Layer 6 of a small transformer language model trained on English Wikipedia (12 layers, counted from 0, width 96). Numbers have three digits each and are written without spaces.
Take only the direct path to the model's output, skipping the later layers: a vector added to the residual stream pushes a token's score in proportion to its dot product with that token's output vector.

Output vectors of the tokens that the questions are about. A number n stands for (n - 500) times 0.0066.
"ron": 519552645529476407541448529512439521469489530413498381525454367614520482475465557535573497527445538471375503604510492428422520496471421630387531535629405453613474577521549483464558576462493582428497584473509544470446534497535503481468500513491475546513509424468502472550466460464606396566
"ow": 529508450585450596540507460513515472463448478546562550540439488531508545488315544434495489467448562464445577549544493505512496489438597566489506433614512533677493463487498424511555509467456422548496485587503536459420579551479467465388531537444526437430419421494432445507503465614577487579
"le": 458460516470441479590493447477582540387455496519547458486482484576426622544522413573582485485486436576446525553419479560518479498493411487552556514571550478459460511514480480497543470563479443443539461515517577478466481506493508486428594442566500509469537487573479514481502522508512380540
"O": 673912662788329768795175578449041229266600642795602571633471361573520418498456567500434362637144715199271441621124575437338719451328617571621383547672429048865502743386686269614526451122296597453416673550263490250214698679658503388386437653703704425690185526396352401316760560576642890552
"equ": 532523554496442565554503475474426510474529548502487514487400488576572502427428637476462541532439595475426508592608507507451492486456667566577577438539471528417447477484523484502466366415447492621540462464483347465496506458492480419494510570468518535487390465490478538510605544609428622447
"act": 564491473522411518537456378441450505491514528528463521503457521551589596518425485530599498504494629447487459563581557476487462492498533447501549551644445518465519545345616437409535466574422438426438561480409452498509514609467478435384543548573503484487498460458430595501547550528468531484
"and": 486465440497389532454499452548476440483489546512536423594585506504487459451540563378542434603447548471507556567547454562475504496481539500443477473514518576484533542485481362443609461511515628615438441511441440509455582536544469443445470503550470546411468493500461573528550462499532535562
"time": 591487621462500563448413533549487517424402514610502571367536571574518451551487399465531527509406651360603532592379512518419499488389489583525447555463483411559563509453575462571399448474462500441490493530491560493539539541485514412448522503478600544561464441569394414514591536503547461425
"qua": 548425552522467576607508498488470519526498498600597431503532539523484426486498501513526562560452478475501513581400523582503489481338542454510511391542426457598493486453453497632450438441444578577553517449498479456506502458486420498425425464523576526553411477498555511511533531441541518487
"?": 675917664792329771793173579449031222265597640798604578635472360575521419499456564501434357639142718192271441623122577433338721451328625568623383548674424045863504740387688264616527446120295599454412676547262491249213701682655504383387438655706702425693177527397352402310763561577645894553
"av": 536522564489454488453543464422390448526483539510566502589432502623492506436498534517476409605498489527555545596457460524464457502522505482516504442449525480504591538514496491660481477460438434403493525538532337466486550536424464452482507529511495421411416500495537597536520541552531558553
" Stadium": 532627534592548502526380535536345465479540509548531648481528450428495471527470475484451400463523500464455563531393484476511539499477519449605498533576544430578404509471560437521491468502430496576393606517424483407430579468582485505508451535518533395646482486498492452539514537509513462542
"5": 674915663790329770797174579449032223265597644797603572634472361575521419498456568501434358638149717192271446622123576437338720451328624573622383548673429046861503745387687265616527446121295598454412675546262490250213700681655504383387438654705701425692178527397352402310762561571644885553
"ster": 481516621430565548503392549521499523440522539547508470509499543515530442457454586474570424525485465521485576559468499477354547495407543597499591426394426428488498561574524446463517492501512503471498474459443541559275564508585454455354525478582621568563481514457590544402521536401488558507
"gh": 524509552425479480455415589486463454468537529540543553577419429619547460536485532530565453465419497433470581544525451499425461493553597524603559622496568544632581495480427448523467416368440466448411651551422482450435497450528518465463443461619534507555449444508503602417510513449519483492
"ct": 526554532455575538519574423549471420392512561514500422556463455565537479628473555513557493595444535468583483512428455430441549493470607560522480512431474369458534466435471489433461390491403439495521465383537498503478518546549572423439516506507544572532617452359517600536545521536475574543
"U": 675917665792329771793174580450024223265598641793604573635472361575522419499457565502435358639143718192271446623123577433338722452328625568623384548675425046863504741387689264617528452120295599454412676547262491250213701682656505384387434655706702421693177528397352402310763562572640887554
"se": 441531551408549426515537525400513466460511569516441461543553501467455487539512418440594488518388510516476531582521584494548510509456480436554591510603513544459404520485556368490545515447546516390546470521487511547481495484478351538557493435611547539480477463538458501462520556533419545527
"in": 543439539456461484432556513589497513484556522438426499585514455552447516423382481515482534532468419554581494560540458521582386502510504507442526520504355528479485561523517558555493457462497456515547511489547422531409631522546507492448511424476494546483471462582505505566485483534427491567
"per": 605525573479598494567619528556482514444563535559405425490469500637478468532436519519575471572352492519456505494485482555515523491507461484492507505481452524421438475445509467539564480502480600463461467527476472425378530580551500457411473488524618448500421527467536482441521560529490400537
"elected": 623482469573465493553435498436361477419386518604513441500512449469425565554522495451542535523393673432470496570352512556460531484468621576526572524539533492442675536520519569528527433447400430555455459461406386440562514601583532567442458593516456484560350502480420508532561513509489518495
"ü": 520520518586366517526502512522431435411420510576531542554476517470472433489490453503462399515440501532432421542491451481469456489509506587583464561607551510632503509484514458584482453428420616499494501507489569424504536518573513415396568551499533479496462462539488486523491461549558560515
"ter": 594536694543536553549573493491510530438424553535467556476503623496579441501393496443528401491473402470523506493617513527441441500553431533568511482470579527374579507475588449490500501483466439464483514548470397470478470523480435354430513579548554514528470514526481558428533570391457412549
"cc": 502569512500571565529545610465415415476496515542535528582508470524536519520530548602543525475482559443466520575481478492456461480554531478626547510448545460464481491492427461551512492466469526438457560437519489392500513609464408431433427520467565420516494399505426612518456467466422619454
"pp": 451496479512529478542528577506448542512495535543507539594395515559527457634373578539535444557457521506488556516408448451479604492577496515586629523492539457458457547485447476511532530477462484480467557432418447368433523554500490428431446514451564504515515459401454534615469500465491455593
"b": 673913663789330768796175578449034224266596643796603572634472361574521419498461563501434358637144716200272446622124576437339719451329624572621384547672429048860503744387686265615527451122296597454412674546263490250214699680654504389387438653704700425691178527397352397311767561571643891552
"lin": 518532518569478537484460545521444463488463546550535569516536410611482497506473527505471503513473530555424532595470489540481392510482518572572604550463400479495483440480463485496503471471498402493517542506614509502371504606517427535435549563497448457522391532554441432499479530440524476502
"ian": 607463554516495528500455529556472491483552533528529449510553424615490490489448453414373447594429526469455471618522469475464470514486451504400372570562428513475475573552584513712548470460468440468462477559459574577573467627535513468438497485482469405593448480490541532391580475532509416500
"mo": 584497608476576529580447495593479465526540541510558482519482521527522527464541499504597514578445577512418437507415469543522503503484457393482524474468467464577496478500474382465490508543469515543534500509500377591459546444457466467475540484463602530473456512476423451536530522413509484488
"old": 594481532559390482565436426425457493484373505655490530593478639651553465440417534479559438644393527434446553575541451522380537498504610619409455559515510484499588561433483470424488436440465414515465454498494484496408444591678449500449533501568511519520525522486504466477511475440554476495

Each question shows what one neuron of this layer's MLP adds at an activation of 1. A number n stands for (n - 500) times 0.0014.

n112: 641497351553429448515503549523484554403385423263392519572461647463425538525217584455395431617518656356582611661332509522483517451623462397541478456465580490509462381394578618450533500582567695565326528288531536593637556321534585470470480397613509429563707414463640457738412508447566428641
Which of these tokens does it push up most? "pp"

n237: 585384366532467460437590494567299506553565601532400423650564558615578511492390672386324584423475511565411465423516337460439567485611495557704495357570514547393672529522628371520563406354537406609497466255646379546432457564497554517404653627485527467676532525290524520433565546503462479408
Which of these tokens does it push up most? "equ"

n120: 417548479437456421376607631516672445500298346539474479378584398572408408459436486459330374510497461516332325467702489426522539764473213518487356635380420430576700496424639486400642736679603748490605359546633682420525623497506430531614539566594513410403617783479265438453503494482568459459
Which of these tokens does it push up most? "ron"

n349: 751500474493476337354448596423409560287619549431503648307601468503521619431569377582477737424433486444408449541314311322529470420325607602662373541482529312643541464617479775507474574689450548535324424622573621518815504461421593635278706516432673379412534402667534375584507518240456448504
Which of these tokens does it push down most? "and"

n337: 560529338470456481528550671492413579622301406622628624598564464498528740487334383573500433566559608516467511332447439422397505406522481566379518424459428487614524509459637678415459530557366416599511452426506517390510544556356514457447399340356619718605529503311549472511667427468553671517
Which of these tokens does it push down most? "se"

n14: 594434459534443431518377523498622581535566534526583557569589495581482531491595551464539502609449629478337534576422348555602369490399654438419539448430545321474573464525438400669500507531535452455431565539583363467403505515494588453486491334369498457357588440493543645562567516524490395583
Which two tokens does it push up most, strongest first? "av", "mo"

n366: 324603664345590362403606599441439539523386683621468413409432604368321402597366299600669420560474322649588551462282540463542559521500465699292676446534473396625486517532484603428426479529299598500484614479661516644360561563639344500568414422719638398428519587409534563552503483598592470272
Which two tokens does it push up most, strongest first? "ster", "se"

n170: 652400446557537498525569645466449547644483465517514534509586449525491516496590633604608553507479538548563495600566406539476426343379516578459441573646548380422463430445666433463570365518438479383437449510423339498457502502380445481380383292517528472531531460449523571563448464648618437636
Which two tokens does it push up most, strongest first? "act", "per"

n177: 624423503543536507514524515593354566512562510490467582459449500530507495561491587378518486527437551511453533396440354523589481358507543529538658481541465589539556452405721526554465441434576551514529454569688419493465518342364469488281541297604598354467579404419590443546410582627416410568
Which of these tokens does it push up most? "per"

n296: 569404401422654544542466529426488526503382455353464500443415531530426489396378582381449540337432552513539700415390353611620516518432416338645341345550387455468605577725605548548464527530561484433469508613723555383427689490556583532407562451564646553641473459577597690415483414541408413651
Which two tokens does it push up most, strongest first? "in", "ster"

n234: 545428691480540529350444558535524612510518550458575548547620631521500503579491436603545532466429481355480480504611413254586565394332550551589670320335469711469702469444594347736344372402343454586601351344622575410478451451594582582580643673640380593262413750437299582497651462325521354305
Which of these tokens does it push up most? "time"

n92: 523688434397399557552613410393520318217563468612369473467628467390530666380376421684304516332464392629468494405540615469418642415434513355607390532503440493603331664551500608531620601532587377503378326427480683463527432545592686553617422601423299765560566356606535433487385599658500439625
Which of these tokens does it push down most? "mo"

n173: 582732405638532252564462464559414448393735468503538497404442449644326450686598516479515598500545333536540472579622361490529577705542462424516593444634434434412595563472307711338591503603386547453532470605420516507471347491371547575510448434431335775571574425460573331674469442550345678256
Which two tokens does it push up most, strongest first? "ct", "ron"

n382: 452355450374768564442549436543527593596424523593559571479505492379495323460571537448505400449524434542490670232507495522420480477411624565484510526437357416559583484438653612506459639456634683378500408542647609448495593442446485529273542479607636412475475446459528540518562489461467419460
Which of these tokens does it push up most? "ster"

n85: 510503360545487555665465492439643472474595760667450397411538467543495617466539398555485507356513448342557477681442360394625436425551558605445405512481563518378575702452518573454528365513375519611449519495508552566463500458648315427437568523459452440505498459505390635449420427473508574628
Which of these tokens does it push down most? "mo"

n340: 590400394241428553600548596477532445348419530528363701491470488530796447491401415597616459575515538477538575507474402503455397536470608237482519464446587364478516519566674400397631439572609690572546474487367414531380506609346530503627185374572597521427404552630637649592473466510603443451
Which of these tokens does it push up most? "and"

n7: 326621656394597592578494614459677444543360348561583568677663634462316257457426451442708369581556380558481468602537456612452393525493355602368568577469584403540483507516474538328659451353473461416470457555636709635503602654365195437549469369486675452431560638347341393533414653572576488438
Which two tokens does it push up most, strongest first? "se", "ster"

n299: 455372593559390614430497483549521558500611750237563399662446534190520572497285588554599696552554529506549533623420727549463393614534630605437412378355500515637347528589456765429491507586445676427554426418451479524605475596667332565497365469583480360448312364297455545632404471222447525554
Which of these tokens does it push up most? "qua"

n193: 698404550555494458568410577512464399268350324481482387506328431583604466421480707550512500323550512747497460319509497681529452289347451331383415588474570557475470360482500467493494583390538408469535616632396703600428493578523705525658565403607723630401638424487486497513674608562457366597
Which two tokens does it push up most, strongest first? "le", "per"

n372: 485465569522539511528466584486435629627306517406283506611509534545463475463411432500516500307574363391677483619530515468529615404491408681461541672658596383685476571592469437527497437280384482511417508398677454655713494547410458483421424432497475438448625543553370327480700411420530584511
Which of these tokens does it push up most? "time"

n132: 408592569457403627467470467534747448494282392352548610519653645498357423490384525564453359537549476510558454462492528622485576435443635388492441404594377297414575642602467628434450541556522548384247503537625553503395395462602409500527516491433535586516403657679481494604455618503425581525
Which of these tokens does it push up most? "ster"

n8: 520460473671408497368600526755650252434596422650403480525613446520494544495467684524564578631684421375585472376430380553469560448350506403400311580453439464532429588420503419479546446533601671564500513542351534689508427484434575414587414513479539486473568393344435457710437542397485474582
Which of these tokens does it push up most? "and"

n194: 592480421554626553493441418452516578421428406458446585618363505496399417441466615411578376551417512526597424374635409495498384527573465584683509368602564514594508596525515524605427410341510564703435528394570518435569456459542453444363638299573602547551558505583421365485610480490616428530
Which of these tokens does it push up most? "ü"

n267: 528342378538391618544522424439534508564315484554465600533478572563661645495517431552461516633481561653460514565484663469530508407503399330598562470679715424562433552489275421326424377387573452505461662506489480637508543315399338508568497408322549598466614577529534416561527435324494569433
Which of these tokens does it push up most? "mo"

n127: 354568571536518500527467469324636482704374584709512387646345262468497565346448427375462512531549621523485479621546550472455430569625506536281599429427450646621500681581524523388539281643547335569369532429664500327522592433392428416554465622382331611635480577430425698473560561487590548365
Which of these tokens does it push up most? "equ"

n311: 454513381371643575551408477565450422513531767614541440625413397520623447603454497485573684437529463576416450510598513473571531587449589420152331525258322632372466617478542695520309541635543394538352497564663210361624637494527487614516634662628468516392534428580412379535591422547409384435
Which of these tokens does it push up most? "in"

n49: 750334451540503495418489354558651497461573386497726517451588555381415457456530489477542589590519489515460667532508625634543479402527635435357478521652469459550512566446464424318518509629357513429456471578423667438508449323554301436620390516344465546677305586411502511494559567443471520552
Which of these tokens does it push up most? "qua"

n297: 509402619585538516466448535384509399571545532498550502636638462507579512384500508429470522404453494526490546493552544594578437541538462511439544471471424444405482686352445475446622442556552426420413482440564476445459573389617646390494550522466660554496547403524567543483508498493536368579
Which of these tokens does it push up most? "in"

n221: 420358520562488473744600371255405548375480615425537403475535623450459540414678431509691386477468390530476457439655572510558694521519512449370788592671632493506603497617399293566350400506465535612535572483330446552312448399371370570503455273693509494539612500444486622617460451474686468472
Which two tokens does it push up most, strongest first? "se", "le"

n67: 484624591503658321525462253632599522506378377424363451675386417497656559443354589553464567359557586476559472374575434487468598424376472600466471441287422544228581533453471507550384564603542541541522675520272468628398649497435578655532415555578686475555607646593553600181441426377718568500
Which of these tokens does it push up most? "ster"

n356: 493680445529458393374471460403371572626590590273497483715467471460497433595310516311630522677245428307620481441373635409404563620614526419593627325432500418629318588519408441438443521392503461696575701335554586413706510575564656490452469403332523596541428611690523583637548517408562391451
Which of these tokens does it push down most? "le"

n377: 593552593443585573538465677466620518559503490319387451578397520556482377375597603436445534593356597517392574376512419508398529541578480579403628431471487630395511518495548677492599449419490486540315400322495464547382492604552621497525541373554502525609541502314564559546404439439351537480
Which of these tokens does it push up most? "ster"

n100: 503564470622525473516546704467383421484650537516139387453522462514481412512506606456515473641531557626433769631423536458558533514541404632411559567202513511484500461304544550325543404417624448522390497358669449397580533609523635452382509525523494478533374421601594506472485749641282500274
Which of these tokens does it push up most? "per"

n283: 399525576347345625629571604468675612579487470562388522575464455481551597441519347691454400407542535407442503290503444397328433484500583361494606582629392479567452441562572347699574570682448467420515449475388512494459563354520727381530631514519387657330517546572399546696573414290449573678
Which of these tokens does it push down most? "elected"

n301: 640657404553531486421466529516562440555479449615380576571540474553643508492444506540486421681429618513483419555584476447600453367674691457553580503506383373433506441531185600578615524425544474306520524416713428415479450453460467584486535513298294576443486418402573512351570729566479397400
Which of these tokens does it push up most? "lin"

n142: 525568466613539455515517437479309537390604413569617394542434559483601548408467282578477586374542491684533598505493594376611528628525367566449398538441425464483523707322490477515520334560552520539522572487477438503534421516541498714408535685421461507370547474497481423458502470472508534448
Which of these tokens does it push down most? "gh"

n37: 423265500398303625672568442524565659478517696588488532595522371280566264559585629691665527432765409459598429699557402705253412555538618388447486457490490471590377448423601574616486427497442460516491315517529411497457490442538420401425605543645516469627690489428472442396457495477530570484
Which two tokens does it push up most, strongest first? "qua", "ster"

n114: 758342393436529416367497606534478506533658627333497567494574309455464465472484440514444390549399497307639544554610620469541248277530365449585433410593503531485422531605679481694658550579500535479345466538534361454579373544503500651391506473356535597597688460401476446309555564584544633497
Which of these tokens does it push down most? "old"

n180: 570577573430545541487536236314578487566249319554660446516598516335595439482565618506345684493382554598649545595441714547467506464317484504503441471664480534637407677545516702576649566356527569633451494497558570638362388410528324427575646463532367410519255465585313497474439633500248366493
Which two tokens does it push up most, strongest first? "qua", "se"

n98: 668525448551587317552414532238584609397414389333575381570399637429465466599613440621613557572363456418609562301427601565323716553696338149383484285606181492464625551503489467596634718360436724393423381470692504554465453539546476329510540440519517428456577604558676432605558500507485549662
Which of these tokens does it push up most? "per"